Layer 3 of a small transformer language model trained on English Wikipedia (9 layers, counted from 0, width 128).
A neuron's activation on a vector x is ReLU(gate . x) times (in . x), where the dot is the dot product.
The model reads these tokens: " Pl" "at" "in" "um" " Colle" "ction" ":" " Vol" "um" "e" " 2" ";" " |" " First" " p" "air" "ing"

The vector x that enters this layer's MLP at each token. A number n stands for n times 0.03.
0 " Pl": -29 -48 -9 -17 0 -29 15 23 -24 24 43 14 -15 -9 -29 -13 23 9 -21 10 2 -17 -14 -24 -38 31 -20 52 -9 -16 1 11 -21 -18 18 -14 -2 -66 -55 6 27 -11 29 16 -1 44 17 -36 9 -11 -41 11 -20 2 12 26 -20 8 5 -19 12 4 10 -18 -15 33 -7 12 20 6 -5 -53 -22 -17 52 34 7 2 13 -40 18 13 33 1 -31 41 24 13 -4 -40 -52 -12 4 -71 4 38 -13 13 -3 8 18 26 -27 0 38 35 15 2 -17 -26 -10 21 3 9 -26 -10 3 15 -10 41 -2 54 42 -26 -25 26 25 52
1 "at": -7 -34 15 2 -12 -14 -26 0 29 48 15 24 -10 -2 21 -9 19 35 -36 2 5 -12 -32 -26 10 41 24 30 22 9 -13 6 5 24 -2 -10 13 -36 -40 1 1 -1 48 15 16 -6 3 -23 39 -4 -37 28 2 -8 12 -24 -24 40 19 -54 -19 54 38 -26 -42 13 -14 -24 -11 -8 -1 -34 -18 -53 0 -1 18 4 8 0 13 -34 -48 -6 -27 4 -34 2 -3 -20 -37 33 13 38 -5 2 -25 93 25 53 0 28 -14 -17 -46 -2 -34 -9 -10 -8 -11 30 6 0 -38 25 -25 -9 12 45 46 6 34 23 -44 -41 -3 55
2 "in": 18 -14 -10 -34 -39 6 -2 -7 -3 43 48 2 -2 2 -18 10 -1 12 -36 54 -11 -46 6 -22 1 -15 37 3 48 -6 -1 1 0 11 -27 17 -7 -15 -11 -2 -5 -5 31 13 -36 9 37 -54 47 -2 -14 0 8 3 4 -6 -16 22 33 -3 -15 59 28 -33 -15 45 -3 -6 -14 -19 -5 -3 -5 -31 -27 2 1 -49 -13 30 17 1 9 5 -5 30 9 1 4 -4 -20 25 -24 -32 54 46 -30 31 19 18 -11 20 -29 -60 52 22 16 -11 32 -26 21 47 -4 -25 -22 10 10 -5 17 15 7 -5 46 12 -13 -27 15 14
3 "um": -36 -41 -3 -21 0 -16 -6 -12 20 5 38 -22 -31 9 -24 12 26 -16 2 81 -9 -5 -19 -23 -50 9 3 22 10 4 -33 2 -14 11 2 -20 -8 -5 -12 -14 20 -26 21 -13 1 28 41 -20 -7 20 27 68 30 4 -5 -17 8 -17 35 68 -20 37 26 -18 -14 16 0 -21 2 -18 -23 -47 -24 -59 22 -14 2 -2 19 10 -1 36 17 -1 36 -11 -48 15 -25 15 16 16 -27 17 3 52 85 -10 38 5 -21 9 -33 -13 1 26 14 -41 3 -13 -18 7 -7 19 3 -7 -3 -2 9 -50 39 19 37 -4 26 -23 29 20
4 " Colle": -4 -9 -9 -16 40 -13 14 -7 -3 36 43 -7 15 -36 -10 12 -15 -7 -28 33 15 -31 4 -29 -67 -7 1 -17 54 -6 23 8 -30 40 -13 -9 6 18 -9 -14 -48 -26 -13 -31 -1 2 -4 4 31 18 -27 5 25 37 36 0 32 -11 -36 -19 -33 0 5 -28 6 38 20 35 8 -24 -14 -34 -23 -8 10 -33 -6 -12 33 -10 17 28 -12 -20 -4 5 -25 20 6 -21 -14 2 -40 -14 8 31 32 17 -26 11 8 -2 6 28 32 38 10 -8 -9 -26 18 15 -2 -18 -33 14 15 11 -20 -4 -24 27 17 -8 -48 13 -8 38
5 "ction": 19 -55 -25 32 -20 -28 -14 -24 12 3 -9 32 -14 -11 23 27 14 -28 -14 21 23 -32 -15 -12 -15 -33 26 14 53 10 -39 5 -7 16 57 1 -13 32 -55 32 18 12 8 -38 26 9 12 -27 13 27 6 25 37 3 -19 16 -3 -19 11 25 -21 -9 31 -42 27 9 -12 -24 0 16 -23 -52 -7 6 15 -5 -20 39 11 39 9 30 19 -9 11 22 -35 16 -6 -32 25 11 -7 -22 20 28 -3 41 20 22 5 15 21 1 -21 21 7 -26 1 -36 -29 22 -15 -6 -37 28 -30 14 -45 64 17 18 -2 -2 -15 -11 -6 -3
6 ":": -3 -39 -12 -6 4 -16 23 -4 24 5 21 27 -33 -17 -19 12 16 4 -27 6 -22 -33 -9 -13 -37 -9 -12 22 4 -15 -40 8 0 -5 1 2 -24 -5 -24 23 -1 11 -7 -30 4 -18 -15 -6 10 12 66 -7 -13 -11 -5 -19 18 -17 0 18 -59 -21 15 25 -47 2 19 15 -31 17 -17 2 -17 39 -17 -18 11 12 4 16 35 -15 14 -42 10 13 32 19 -4 -12 -20 -21 16 6 -16 14 7 40 5 15 -7 -63 -3 -1 3 -4 17 -11 -17 -29 4 13 1 23 -9 -5 9 -26 -12 12 -14 -3 5 -45 -6 31 -2 -24
7 " Vol": 18 -14 -11 -37 38 46 44 -6 -29 27 1 14 -16 -4 -16 -10 23 -73 -71 33 -14 -68 1 -1 -14 31 -13 4 12 -7 -31 -1 -46 -25 -9 -17 14 -17 24 -44 28 7 34 25 10 -11 7 20 17 12 52 -10 21 -7 -6 13 15 -1 -35 -17 -13 -13 37 12 -25 43 -5 24 24 -19 -3 -10 -6 -26 29 2 -36 0 -10 -14 69 -44 16 23 1 12 -26 -9 -37 -17 -16 -6 31 -11 1 9 28 74 -17 17 37 -1 -9 0 16 60 17 9 -3 -65 2 -3 -2 14 -23 -8 -31 4 8 92 -1 -19 1 -47 -37 22 9 56
8 "um": -34 -38 12 -59 25 -31 -6 1 33 -19 44 -39 -52 6 15 -1 21 -4 -32 10 -6 -5 -5 -4 -5 16 9 -20 -3 -12 -18 -7 -32 10 0 -10 15 8 -47 -26 25 13 -39 -34 9 -15 50 23 -13 10 61 31 31 4 31 -27 -6 -13 9 62 72 31 8 -34 5 2 0 -5 -3 -36 -16 -21 -32 -76 11 -6 14 -19 41 9 20 -3 35 10 11 -5 -32 2 -1 5 10 32 -26 40 -18 36 33 18 33 29 -18 0 -44 10 -7 13 51 -19 30 8 -25 -22 -10 42 -52 3 -26 -4 0 -45 -19 -28 -6 -8 -14 42 17 76
9 "e": -49 28 -15 -29 22 29 -11 -10 3 -34 1 -17 -19 6 13 -3 15 23 -71 14 -2 -1 0 -9 -22 -41 11 13 43 -8 -5 19 -17 -25 1 7 22 16 -41 8 -2 -6 32 -36 -8 -29 69 6 23 -18 16 -28 -23 -27 13 -5 19 -5 -5 -24 17 52 3 -17 -14 52 -1 -12 -29 -5 -19 26 4 -59 14 -31 21 -20 20 -13 -7 -42 17 -16 15 -12 -16 13 10 15 -26 -9 -34 1 16 -22 54 27 -17 49 -3 -7 -25 -3 15 74 14 13 33 8 11 -10 -19 32 -37 -13 -20 -15 29 -31 25 -8 22 -18 -44 71 -20 24
10 " 2": -6 -16 -1 18 13 -14 -22 0 28 27 14 20 -48 -7 3 -9 33 18 -14 51 -27 -4 -12 -2 11 0 18 31 5 -3 12 0 -35 -6 -15 6 -39 5 -13 -27 -3 13 7 12 8 -21 -14 3 4 -17 -12 13 6 12 -45 -29 0 -23 -7 20 -11 12 -21 10 -6 -16 -26 22 -3 20 -19 -3 -8 -10 23 -16 9 -16 -19 -5 19 18 18 -30 25 8 1 20 -23 34 -11 32 -2 48 9 5 26 19 5 -28 9 5 6 -12 44 48 35 -1 10 -47 14 -24 -8 34 -30 27 6 8 -6 11 8 -4 38 -29 -25 -7 -3 29
11 ";": -27 -13 -3 9 -22 -3 -7 2 11 16 30 15 -14 7 -30 10 16 -2 -14 -4 -26 -15 7 0 -6 -12 21 21 34 3 -10 6 16 -2 6 9 6 -5 -12 0 -22 4 2 -11 -19 -3 -4 -10 7 -15 45 -8 17 0 -15 -9 6 -10 2 -4 0 -22 17 6 0 -21 4 -19 17 20 -35 32 18 -23 -9 -14 25 35 -26 25 0 -3 -8 -36 9 11 19 -14 -2 15 -24 -12 12 22 -2 7 11 30 2 10 -4 -22 22 16 21 11 -11 2 -10 -24 -36 27 -3 18 -11 18 14 4 -1 -3 -7 -8 3 8 -3 16 26 13
12 " |": -11 -12 8 3 5 7 8 6 -1 -4 40 -9 -9 -18 -12 -7 17 -4 15 -7 -1 -44 -8 6 -11 2 1 -1 22 46 -12 -12 9 -4 10 -9 7 -2 -17 -29 -6 18 -6 8 -1 -2 12 -7 4 8 27 -24 -9 -5 -21 -1 -9 1 -9 -2 -19 -3 5 4 -4 -1 -4 -8 -1 4 -41 5 -3 15 -10 -6 17 1 2 14 5 31 -5 -14 -4 2 9 -45 -19 10 -40 -20 17 17 0 16 4 39 2 6 4 -25 14 2 9 20 4 11 8 -12 -24 4 -6 16 9 5 -10 0 -6 -22 23 3 6 -10 -4 -22 8 2
13 " First": 14 -67 1 17 20 39 6 6 -2 3 -11 2 30 -9 -4 -6 -20 22 57 -37 6 -24 -31 -3 -19 -17 30 16 33 7 -15 37 17 19 6 -17 -5 31 -9 -32 11 12 -29 -38 29 -3 -31 -2 52 -23 7 0 -48 5 -1 -9 2 -11 -6 21 10 -21 29 -9 10 -15 -19 -19 29 21 -32 -19 -17 -29 8 -22 25 -34 -3 -18 -15 40 -11 -12 -9 -22 23 10 2 19 17 8 -16 24 4 -35 2 46 -14 -36 0 16 -11 4 -26 31 14 20 30 -15 -33 -8 -2 -3 -30 34 -40 21 -13 -8 20 -13 -49 -15 -16 -12 8 59
14 " p": -36 17 22 -27 -3 1 -1 -33 -3 16 -31 -15 29 21 25 -2 8 5 3 20 -13 -29 7 -13 -6 14 -21 29 29 -38 -10 -25 6 17 21 -35 -18 23 -11 -8 -15 -11 11 22 4 -9 -28 -22 16 -53 21 6 51 -32 15 -17 -11 -12 -44 -8 10 -25 -33 3 7 30 0 14 -6 34 -9 11 24 -49 24 18 8 -16 -22 -23 -17 61 -9 2 7 7 -30 8 17 -48 -5 -11 -34 22 -4 13 -1 18 -33 -12 3 -2 -17 4 7 51 4 16 -13 -59 -59 1 -4 -14 -62 -22 -16 -9 10 45 -8 -34 10 -56 8 1 -19 91
15 "air": -43 47 -26 0 -10 -26 -17 -4 -45 -30 -43 -13 -31 2 -24 32 3 51 14 7 24 -56 -39 15 2 5 -18 22 4 12 1 48 20 -43 -8 6 1 23 -25 -4 -15 -4 -10 29 13 -2 30 -11 46 35 36 48 -3 23 -7 1 17 -19 -2 -14 15 -4 -9 -27 58 -1 -9 -33 19 4 -17 -50 12 -24 -11 -14 54 -6 -6 -20 4 39 -27 3 -12 1 25 5 25 11 49 4 -30 16 -23 -3 -20 39 0 30 12 29 -9 6 20 -27 44 17 18 20 24 9 14 4 -5 -17 -13 -49 -11 -15 -14 -26 -36 5 -42 15 1 2
16 "ing": -18 3 -22 2 3 5 17 4 8 9 3 -12 -17 4 -15 6 15 60 -17 -32 -6 -2 -23 -5 -19 -8 33 -1 0 12 -45 39 5 -8 -9 9 -30 44 25 2 16 9 47 -35 13 -19 8 -24 24 10 24 25 3 -4 -30 -4 -20 -35 11 -3 -9 20 -21 -17 15 42 14 -6 -1 -18 -40 15 -2 -5 -15 -12 -2 -3 -27 -11 23 35 12 -5 15 6 -3 9 -3 0 40 13 -4 -3 5 -24 -12 33 -23 28 35 23 21 5 -10 -7 11 9 10 7 7 -48 -23 4 -9 9 -3 5 -5 -10 0 1 38 -23 -5 -7 26 -15

Each question shows the input weights of one neuron of the MLP. A number n stands for n times 0.0046.

n233 gate: 19 30 30 16 -27 -27 -12 1 -9 15 -14 -28 -18 33 35 14 -17 -13 26 5 -16 -20 -3 39 -12 5 -1 7 0 -14 40 -1 -3 24 -6 -9 -11 -16 4 18 -10 37 -22 -1 -14 4 -41 13 -42 -15 8 23 35 -11 -35 -18 -4 14 -23 -20 15 12 -18 30 -16 -14 -28 14 -34 20 -27 23 20 -8 2 36 21 -21 -4 -29 13 15 -7 20 -33 26 -3 14 -1 15 35 -5 40 -5 -17 10 -5 -26 -15 -16 -8 -12 21 8 -13 -22 -25 -8 -10 20 33 19 -27 24 28 -37 -8 16 -18 -34 30 22 37 21 19 -22 -9 11
n233 in: -20 -14 -33 21 47 -15 -22 20 -27 -3 -12 19 -20 -4 3 -2 26 -6 -30 -7 -2 -15 11 11 3 13 10 -17 -35 -31 3 1 -30 4 -20 -12 -11 28 20 -8 -17 -35 6 -26 29 -6 1 17 21 -2 14 11 19 -18 -15 -2 -2 -8 -14 -32 -17 -5 5 -31 14 31 3 48 19 37 -16 -25 10 -9 8 -9 29 -5 12 26 -9 19 14 37 -11 42 -18 14 6 3 -8 57 -20 36 18 -13 -3 -15 1 -51 21 -22 -20 -9 -26 11 3 -14 26 -10 -12 17 -1 -35 -34 23 20 50 38 -9 -24 -1 5 43 -26 -20 -3 2
Which token does this neuron like most? 14 " p"

n195 gate: 2 55 7 -7 -53 46 0 -6 0 2 4 -36 4 19 11 2 19 -16 15 21 -32 -22 -17 -24 -6 -9 2 -20 4 -5 -10 32 4 0 -13 -4 -1 -6 16 -16 5 15 -7 -30 -26 -14 -12 22 -27 -11 12 -18 9 39 -9 -20 -7 -5 -19 -12 7 -19 11 24 -43 -26 -22 -33 1 -7 -1 23 0 -16 -32 -5 -32 8 -15 -21 -24 -22 -10 -5 16 9 11 -25 2 -50 -27 -41 4 14 6 3 12 32 -35 -21 32 7 -10 18 -6 -33 -8 -6 2 1 8 -4 -6 4 -14 2 -10 9 7 -2 13 -4 -46 -15 -15 21 1 1
n195 in: 6 -31 -31 -22 11 23 -8 -3 -18 17 11 11 -1 -14 14 16 1 -35 -4 3 -1 2 -13 46 -9 -4 18 -21 -8 2 31 17 2 0 17 14 9 8 -12 58 -36 -2 -1 14 -12 -3 13 -7 4 18 0 9 -11 -50 -12 14 -4 -32 -14 -15 1 -1 -19 18 19 -19 -3 -9 11 11 5 -7 37 23 -9 -2 13 8 21 22 11 46 3 12 -31 5 18 -1 -4 23 -7 -3 20 16 8 -14 9 8 26 4 -2 -15 10 24 -11 42 0 3 9 38 -18 20 -44 47 -12 2 17 6 12 -27 23 -12 23 -22 -1 22 17 -15
Which token does this neuron like most? 11 ";"

n40 gate: 12 25 -4 12 5 -15 -30 19 28 6 7 30 11 -3 2 0 -21 3 0 8 -15 -5 5 8 18 -19 -5 -8 6 13 52 -11 13 -6 22 29 1 -36 -1 37 -33 21 -14 -26 14 -3 -6 -20 -7 -30 1 1 -2 35 -1 4 42 4 7 -12 -27 -7 -18 -10 8 -13 20 -4 -45 -19 -16 6 32 2 10 -4 4 22 3 2 -31 -19 46 -15 33 18 -10 4 7 39 -13 -8 18 28 -20 0 45 -32 -16 11 -33 -4 -15 1 22 -34 33 -11 -30 5 32 -21 15 42 44 -18 32 22 -23 -10 41 -45 45 -11 26 -11 7 9
n40 in: -5 12 21 -19 31 -8 -7 5 73 32 -20 -19 28 -6 -26 -15 -9 -13 44 13 27 -4 -22 -6 -13 -23 28 -42 -1 -12 6 -32 -9 8 -6 12 14 4 -24 -21 2 -20 17 10 19 -19 10 -4 14 -24 9 -21 -18 -2 -12 11 16 -19 -4 13 1 20 -4 20 12 1 2 24 -4 -8 12 13 -17 34 1 5 -13 21 16 1 25 -12 47 -9 -27 16 16 17 -12 42 -13 3 19 -30 -14 5 19 -16 9 -3 10 44 -24 24 2 -18 -10 32 -27 -18 8 24 -1 51 -24 4 -8 6 -15 12 25 -15 12 -6 21 32 -3 2
On which three tokens does it fire most, strongest first? 10 " 2", 6 ":", 9 "e"

n102 gate: 23 -12 13 5 18 -34 26 -9 34 6 -12 -4 -12 17 -1 -26 -21 -24 -44 6 -24 21 10 30 14 -18 12 -28 -4 14 8 -14 5 9 -2 11 -1 -32 -9 -28 -11 28 -16 -11 29 -36 -5 1 -6 39 -26 -32 -28 -20 -15 -23 -28 18 -37 -30 18 -2 16 -19 7 -21 6 18 -13 4 -1 17 -26 -15 -26 29 1 -38 -12 -29 29 22 -18 -8 -16 22 -9 13 8 -18 -46 5 -13 2 8 33 -32 -2 -8 1 22 26 -43 -7 6 1 14 8 -27 8 -31 15 1 15 -15 -25 22 37 21 -8 12 48 23 34 11 35 -6 -20
n102 in: -6 -28 32 4 6 -5 61 0 15 -30 2 18 -35 -6 -9 -22 -27 1 13 -3 -6 -28 -26 16 3 -25 -6 -31 6 -5 -21 27 21 18 9 -15 -7 -24 18 16 11 -25 14 -34 25 9 -1 8 -45 -28 -23 -3 1 -11 -12 15 -32 -49 -10 -7 10 -2 -14 -22 18 -2 18 -10 -5 -41 -11 3 1 16 19 -24 -4 -31 7 5 36 -10 2 7 -9 32 9 8 39 -25 12 -13 3 8 12 28 -16 8 34 19 25 -18 19 12 37 15 -6 1 -4 -15 12 -6 19 -33 -22 -26 25 6 -3 36 7 -49 17 42 -1 -7 -21 41
On which token does it fire most, and how strongly? 0 " Pl", at about 1.2

n255 gate: 58 46 -33 -19 -5 -3 6 -7 -20 -12 15 21 -29 -19 -18 -21 -6 -5 -6 -1 -22 -28 -16 -36 43 -7 -36 1 -26 -26 -5 7 21 23 11 24 5 13 -28 -28 28 12 -11 -34 -39 6 -40 35 -12 35 -47 -4 5 -5 -12 4 28 45 -8 32 14 -1 -6 -24 -21 -4 -5 -3 38 -13 12 25 36 12 -8 13 7 -23 0 11 -10 -42 14 -28 -22 35 19 -29 18 9 25 22 18 19 -20 25 -26 -26 5 16 3 38 19 -10 -29 2 7 14 16 17 31 -4 4 15 51 -15 -10 39 -5 31 -25 19 -9 50 -12 3 -2 14
n255 in: -27 23 -28 -11 -23 -26 19 -12 -32 -6 12 -8 -19 -7 0 -1 16 -9 -39 -22 -17 -51 11 4 44 -3 16 -28 -25 19 -33 2 -5 4 -20 46 0 -48 35 -25 13 42 -12 -6 -41 -16 7 0 7 -7 11 14 -13 -13 23 18 -19 17 24 -7 -23 8 0 -50 18 21 4 4 -1 -4 1 33 39 5 33 2 14 7 13 29 12 15 -3 -60 21 -26 -29 5 14 34 -6 -13 -54 1 -34 45 -5 45 29 -8 6 17 -32 -33 16 22 21 32 -36 -2 1 -9 0 39 -17 1 -6 31 -29 -1 -30 -13 47 10 -9 -26 23 -2
On which token does it fire most, and how strongly? 2 "in", at about 0.016

n7 gate: 6 3 -12 -33 -8 -40 -13 14 34 -8 -8 -6 -1 3 -27 -6 -21 9 19 5 23 13 -1 8 14 12 12 15 -11 -1 -11 10 -23 27 12 8 63 -14 -39 14 -25 -27 -17 -8 -21 -20 37 -35 -36 1 18 -5 18 20 20 9 -10 -28 11 -23 -8 -21 39 25 -17 -47 3 -13 -8 -5 10 -28 -19 44 -57 11 2 -5 -44 -36 27 0 9 -21 1 -7 31 17 -17 0 17 12 -1 23 -10 20 12 -8 -30 13 -38 -18 16 -12 -33 11 18 21 -24 -5 -12 35 -43 -15 -11 -22 18 50 0 -4 3 25 12 8 35 -17 3 -10
n7 in: -40 -5 -23 32 -1 -9 -35 21 4 -32 1 6 -66 21 -3 25 29 -12 -2 -12 -10 10 2 -23 23 -20 16 9 13 15 10 8 -1 -16 -4 -2 18 -14 -28 25 4 -11 38 -17 -2 18 -13 13 -2 41 10 15 -23 -18 21 4 23 -2 -26 -22 3 7 19 17 -3 6 20 -58 2 42 -21 -21 16 10 51 -13 32 -22 10 1 -30 1 -18 5 4 52 -8 -11 9 -1 -18 26 -10 -6 20 11 14 14 12 55 -25 -4 12 6 5 18 -9 -4 -12 20 16 -17 34 -4 -33 -1 27 14 -31 -25 -4 -20 -18 4 -23 4 4 8
Which token does this neuron like most? 11 ";"

n94 gate: 23 -6 19 10 37 21 5 -6 31 6 -17 18 25 5 -16 34 -40 -6 2 -7 13 2 -18 12 10 -11 1 12 -6 -26 42 15 -22 -13 22 8 29 7 -17 20 -10 0 -8 -32 -3 -33 1 -41 -4 -4 -9 25 33 7 5 -5 -38 14 -21 11 13 26 16 -6 -35 36 -14 7 -31 -14 -25 3 10 18 26 10 -9 5 -22 10 -14 -15 5 18 20 9 -5 -6 15 -26 -23 15 -24 31 -8 12 7 -11 11 5 -28 -33 12 -8 -16 11 -2 16 13 -19 7 -40 -12 -5 14 15 -14 35 -16 10 -33 68 -20 44 -25 16 0 -41
n94 in: -9 14 -3 -13 30 -29 37 19 9 33 9 5 34 8 12 -36 6 5 21 2 1 24 -5 3 -22 -14 15 -18 -12 2 18 -46 -12 15 11 -60 19 -10 -26 5 20 -5 -18 19 18 29 -9 9 -14 -15 17 -29 -40 -35 -17 -25 -1 -3 13 -7 18 -2 -8 20 -6 -10 6 14 12 10 38 10 -3 5 2 -45 -35 -6 18 -25 16 -2 -30 -9 -41 -16 14 33 -18 18 -29 -7 -14 -18 2 4 6 -9 6 7 -3 -19 26 -1 15 -28 -10 -10 18 -20 -26 12 -5 -23 -14 16 8 30 17 31 -18 -9 -2 18 5 8 -2 9
On which token does it fire most, and how strongly? 4 " Colle", at about 0.24

n21 gate: 21 1 34 6 14 12 12 -2 19 -12 -12 13 -14 15 -15 -25 19 16 -5 5 7 -2 -13 -8 25 12 -5 14 -32 16 -37 3 -28 6 -6 47 5 -22 0 -10 -44 14 -18 -6 26 29 2 -7 -10 -16 18 -12 -20 29 9 -10 8 -36 -34 9 -12 -10 -11 18 -30 -14 -20 -2 14 -16 1 -17 -3 3 -1 -26 10 -3 -38 -4 5 -35 12 -6 23 -22 -3 31 18 18 -15 23 39 -15 13 24 19 18 -21 -16 -17 13 -25 4 13 10 25 10 -11 -19 9 23 1 41 -41 -31 4 -8 -8 -38 8 -9 29 14 20 8 32 -2
n21 in: 7 1 9 -21 27 1 1 -11 13 27 -23 -9 11 35 -1 -29 -14 -9 16 11 -14 2 11 2 15 -2 -26 7 -22 -24 -18 -14 -21 -4 4 5 8 20 -8 -21 -23 -42 1 -17 13 -9 31 -7 -6 -14 -19 -16 -17 -5 33 -23 4 9 -26 -47 -15 -21 -19 13 9 3 -14 -35 -1 6 2 -5 26 15 37 -9 16 34 -18 -12 15 -1 40 -7 30 34 6 4 -1 34 -4 0 21 42 -6 -4 -11 -4 -9 -3 -7 -8 -8 21 25 -14 11 -1 0 -17 47 -25 19 13 -22 -30 1 6 8 -11 20 33 2 -13 -35 -8 13 -23
On which token does it fire most, and how strongly? 10 " 2", at about 1.7

n141 gate: -12 -2 50 -30 18 55 -34 25 16 -25 2 46 1 -9 21 17 17 21 12 -1 -3 22 -3 27 4 -3 -8 -10 -26 -2 -2 22 29 11 13 35 3 -3 26 5 -21 -1 -22 5 -32 -5 -26 -37 11 -9 -3 23 -27 19 1 19 13 1 -9 -11 27 -4 19 3 -29 -48 -8 -28 -11 -39 -5 12 16 -2 12 8 20 -20 25 -4 -27 0 19 -4 6 -7 32 -1 16 12 -4 19 -27 -11 -21 -1 5 8 -29 -10 -20 16 3 10 -4 13 -68 4 9 19 -40 -14 -18 26 8 -27 -33 5 -40 -27 33 14 22 29 -12 -7 -18 44
n141 in: -5 5 47 15 -24 -36 -28 1 -20 -13 -4 18 7 -22 12 -1 27 6 14 -11 9 1 -16 -39 13 -2 -42 -23 -5 0 -19 -19 -8 2 -8 -5 32 26 -15 -47 15 14 -3 24 -4 -22 -6 26 21 -61 7 -4 -54 -1 -3 -18 21 5 -59 -37 -8 16 15 17 15 -21 42 -20 23 -9 6 28 -24 -12 -6 2 28 -11 15 10 -19 30 -6 2 -1 -33 10 31 13 -2 -17 20 -29 -8 4 3 -18 11 3 4 -37 -44 2 11 24 -3 17 -10 10 27 -11 22 12 14 -35 -4 5 1 -7 -13 -7 -31 -19 -13 6 -17 4 -1
Which token does this neuron like most? 13 " First"

n29 gate: 0 -6 19 12 -11 -36 -22 27 13 9 -10 12 -33 28 -19 4 20 -9 2 -10 -8 7 -19 36 0 -16 -43 -1 -6 -53 12 -16 -16 -9 13 -10 21 -20 28 -25 -3 20 -19 -35 -20 -16 7 11 -1 -24 25 44 -9 -34 -11 -2 19 -27 -16 -23 7 -1 -27 20 -25 2 -16 -33 14 8 29 2 -13 16 26 37 47 -35 60 15 8 -21 14 7 -20 10 15 -13 25 -11 -2 23 20 16 29 15 -15 14 10 -46 -26 -15 -27 20 12 11 12 8 -35 -8 -10 4 -1 -14 -17 -13 10 1 25 4 -22 -7 -30 31 36 18 17 -3
n29 in: -16 -12 2 -2 -7 -46 -38 16 -18 10 -1 -13 -5 -4 14 -11 -9 3 -16 -9 -61 -34 16 8 -20 28 36 -10 -2 28 15 15 21 -5 1 11 -28 22 21 12 -8 3 16 21 7 -3 12 14 2 31 -41 -65 -4 12 17 -5 47 19 17 1 -7 -15 9 -7 -27 5 -10 -8 3 8 -26 27 -13 5 28 -48 9 13 -35 -15 -14 -37 20 -24 -11 46 9 4 -23 -14 3 -27 -21 31 -24 -16 9 14 -7 10 10 -1 6 -7 26 -4 -20 6 28 16 16 3 8 -12 15 -1 -8 -31 -10 11 8 -14 13 -26 -2 -5 -19 7
On which token does it fire most, and how strongly? 6 ":", at about 0.51

n88 gate: -20 21 2 -11 -18 3 3 -20 16 -4 -12 35 9 -4 12 5 -3 -47 -49 9 -4 -26 -4 -15 4 -23 39 -32 -16 -2 7 -31 -4 -2 -10 -7 10 25 7 -21 -42 30 -20 -5 33 -24 11 -22 -24 -4 42 -15 15 -40 27 21 -8 -38 -14 5 -4 -8 3 2 -34 -17 20 53 10 25 34 30 24 1 44 0 -13 -11 14 12 -31 -43 28 -9 3 26 8 -10 -11 -29 -5 6 3 29 -26 37 -20 -26 -36 6 -29 8 -24 -24 -5 13 -6 16 -12 18 -14 20 -44 -14 -7 8 -2 29 19 -15 -16 0 -24 14 -5 5 15 -26
n88 in: 21 -23 2 10 14 6 -19 12 21 -4 41 27 -1 -7 -6 54 -11 25 9 12 -7 21 1 40 2 -12 -11 13 17 18 36 44 16 13 7 20 -26 14 12 -3 1 -13 12 11 -11 13 8 13 -5 5 -19 -13 -14 18 23 -16 60 18 12 -24 -3 -22 -9 29 34 48 -18 -23 6 0 -24 30 -29 15 -3 -37 -33 9 27 -21 24 2 -39 -6 -28 39 24 13 6 -33 -15 -8 8 4 -8 9 -12 32 13 15 51 11 -1 -36 1 -23 8 -6 -35 26 25 -32 10 -1 5 -13 -16 -8 4 -6 9 -1 0 1 21 25 7 15
Which token does this neuron like most? 6 ":"

n96 gate: 15 -3 -3 22 -12 -2 -9 -14 -17 20 0 5 30 5 10 -8 -24 -17 -22 -6 30 -11 -1 -1 -15 0 -42 -14 -12 28 21 -15 -1 1 -1 -1 13 -43 21 -17 -18 5 -1 -37 26 68 9 33 9 -13 -15 -5 16 33 1 2 -26 -4 -3 10 -8 5 -5 -13 -53 -34 13 -10 32 -22 -6 -2 -13 -1 -13 37 22 -41 -2 1 -30 5 2 -1 2 4 -35 -26 -8 -32 7 -24 21 13 -20 10 21 1 47 -4 -8 13 1 -22 -30 -44 13 12 -14 8 20 -9 -15 -12 36 -44 15 -12 -17 -36 3 18 -27 54 2 10 16 5
n96 in: -13 -3 21 -17 37 -23 -12 24 21 5 -9 -4 1 27 4 0 -7 13 23 3 23 13 11 -7 -16 20 -29 11 9 -15 -31 43 -6 2 4 0 -29 -21 -4 -1 19 19 12 -13 4 -20 -28 -7 -20 -1 -23 -7 4 15 20 -42 7 -8 32 -31 9 8 -7 -61 -7 21 8 35 -5 -42 4 -23 5 -10 5 5 10 -6 29 35 1 37 -15 12 -17 -35 10 7 26 -10 21 35 10 -15 -5 21 -4 24 -1 16 25 16 44 -15 0 7 -16 3 -9 -12 44 13 -5 -9 -44 8 -8 -28 -6 -5 -13 -8 2 11 -21 25 10 -3
Which token does this neuron like most? 3 "um"

n44 gate: 2 -31 -9 -8 -13 16 5 -19 0 7 14 44 18 21 17 -18 -8 13 -13 -14 -12 -4 4 21 2 5 9 -7 -9 -35 6 14 -12 10 -14 2 42 35 3 -43 14 -4 -15 2 42 -14 -23 -10 -8 15 12 21 -35 -15 41 19 -34 21 4 -19 33 2 -22 32 -1 4 3 -9 -28 9 17 -19 -18 8 11 -15 14 -19 7 21 -12 17 16 1 23 -11 -12 -37 6 28 -3 22 0 58 1 -36 19 9 -29 -17 5 15 -23 27 7 -29 15 -19 0 16 -21 -24 -5 -14 27 -6 18 33 33 -39 -20 21 20 31 -1 -17 37 -3
n44 in: 4 -26 14 12 -24 -26 9 18 -1 4 25 45 7 14 -27 20 7 23 -5 -8 -22 -8 21 -18 -3 -14 -15 8 -25 -10 13 -19 9 16 -25 15 13 -12 -31 9 -6 -5 -1 29 44 12 51 -36 -2 6 15 -30 -32 7 9 23 7 7 42 3 -3 8 -16 1 6 -2 -2 -19 18 2 -30 -3 -49 8 64 -13 10 -14 19 -8 -24 -14 -11 -9 -27 12 -31 0 -24 18 -12 22 -43 10 2 21 24 -12 -15 -27 -12 -7 -21 -12 -7 7 7 -4 35 6 -39 22 6 37 8 -14 43 3 13 -25 -6 7 42 -1 10 12 6 -5
On which token does it fire most, and how strongly? 8 "um", at about 1.3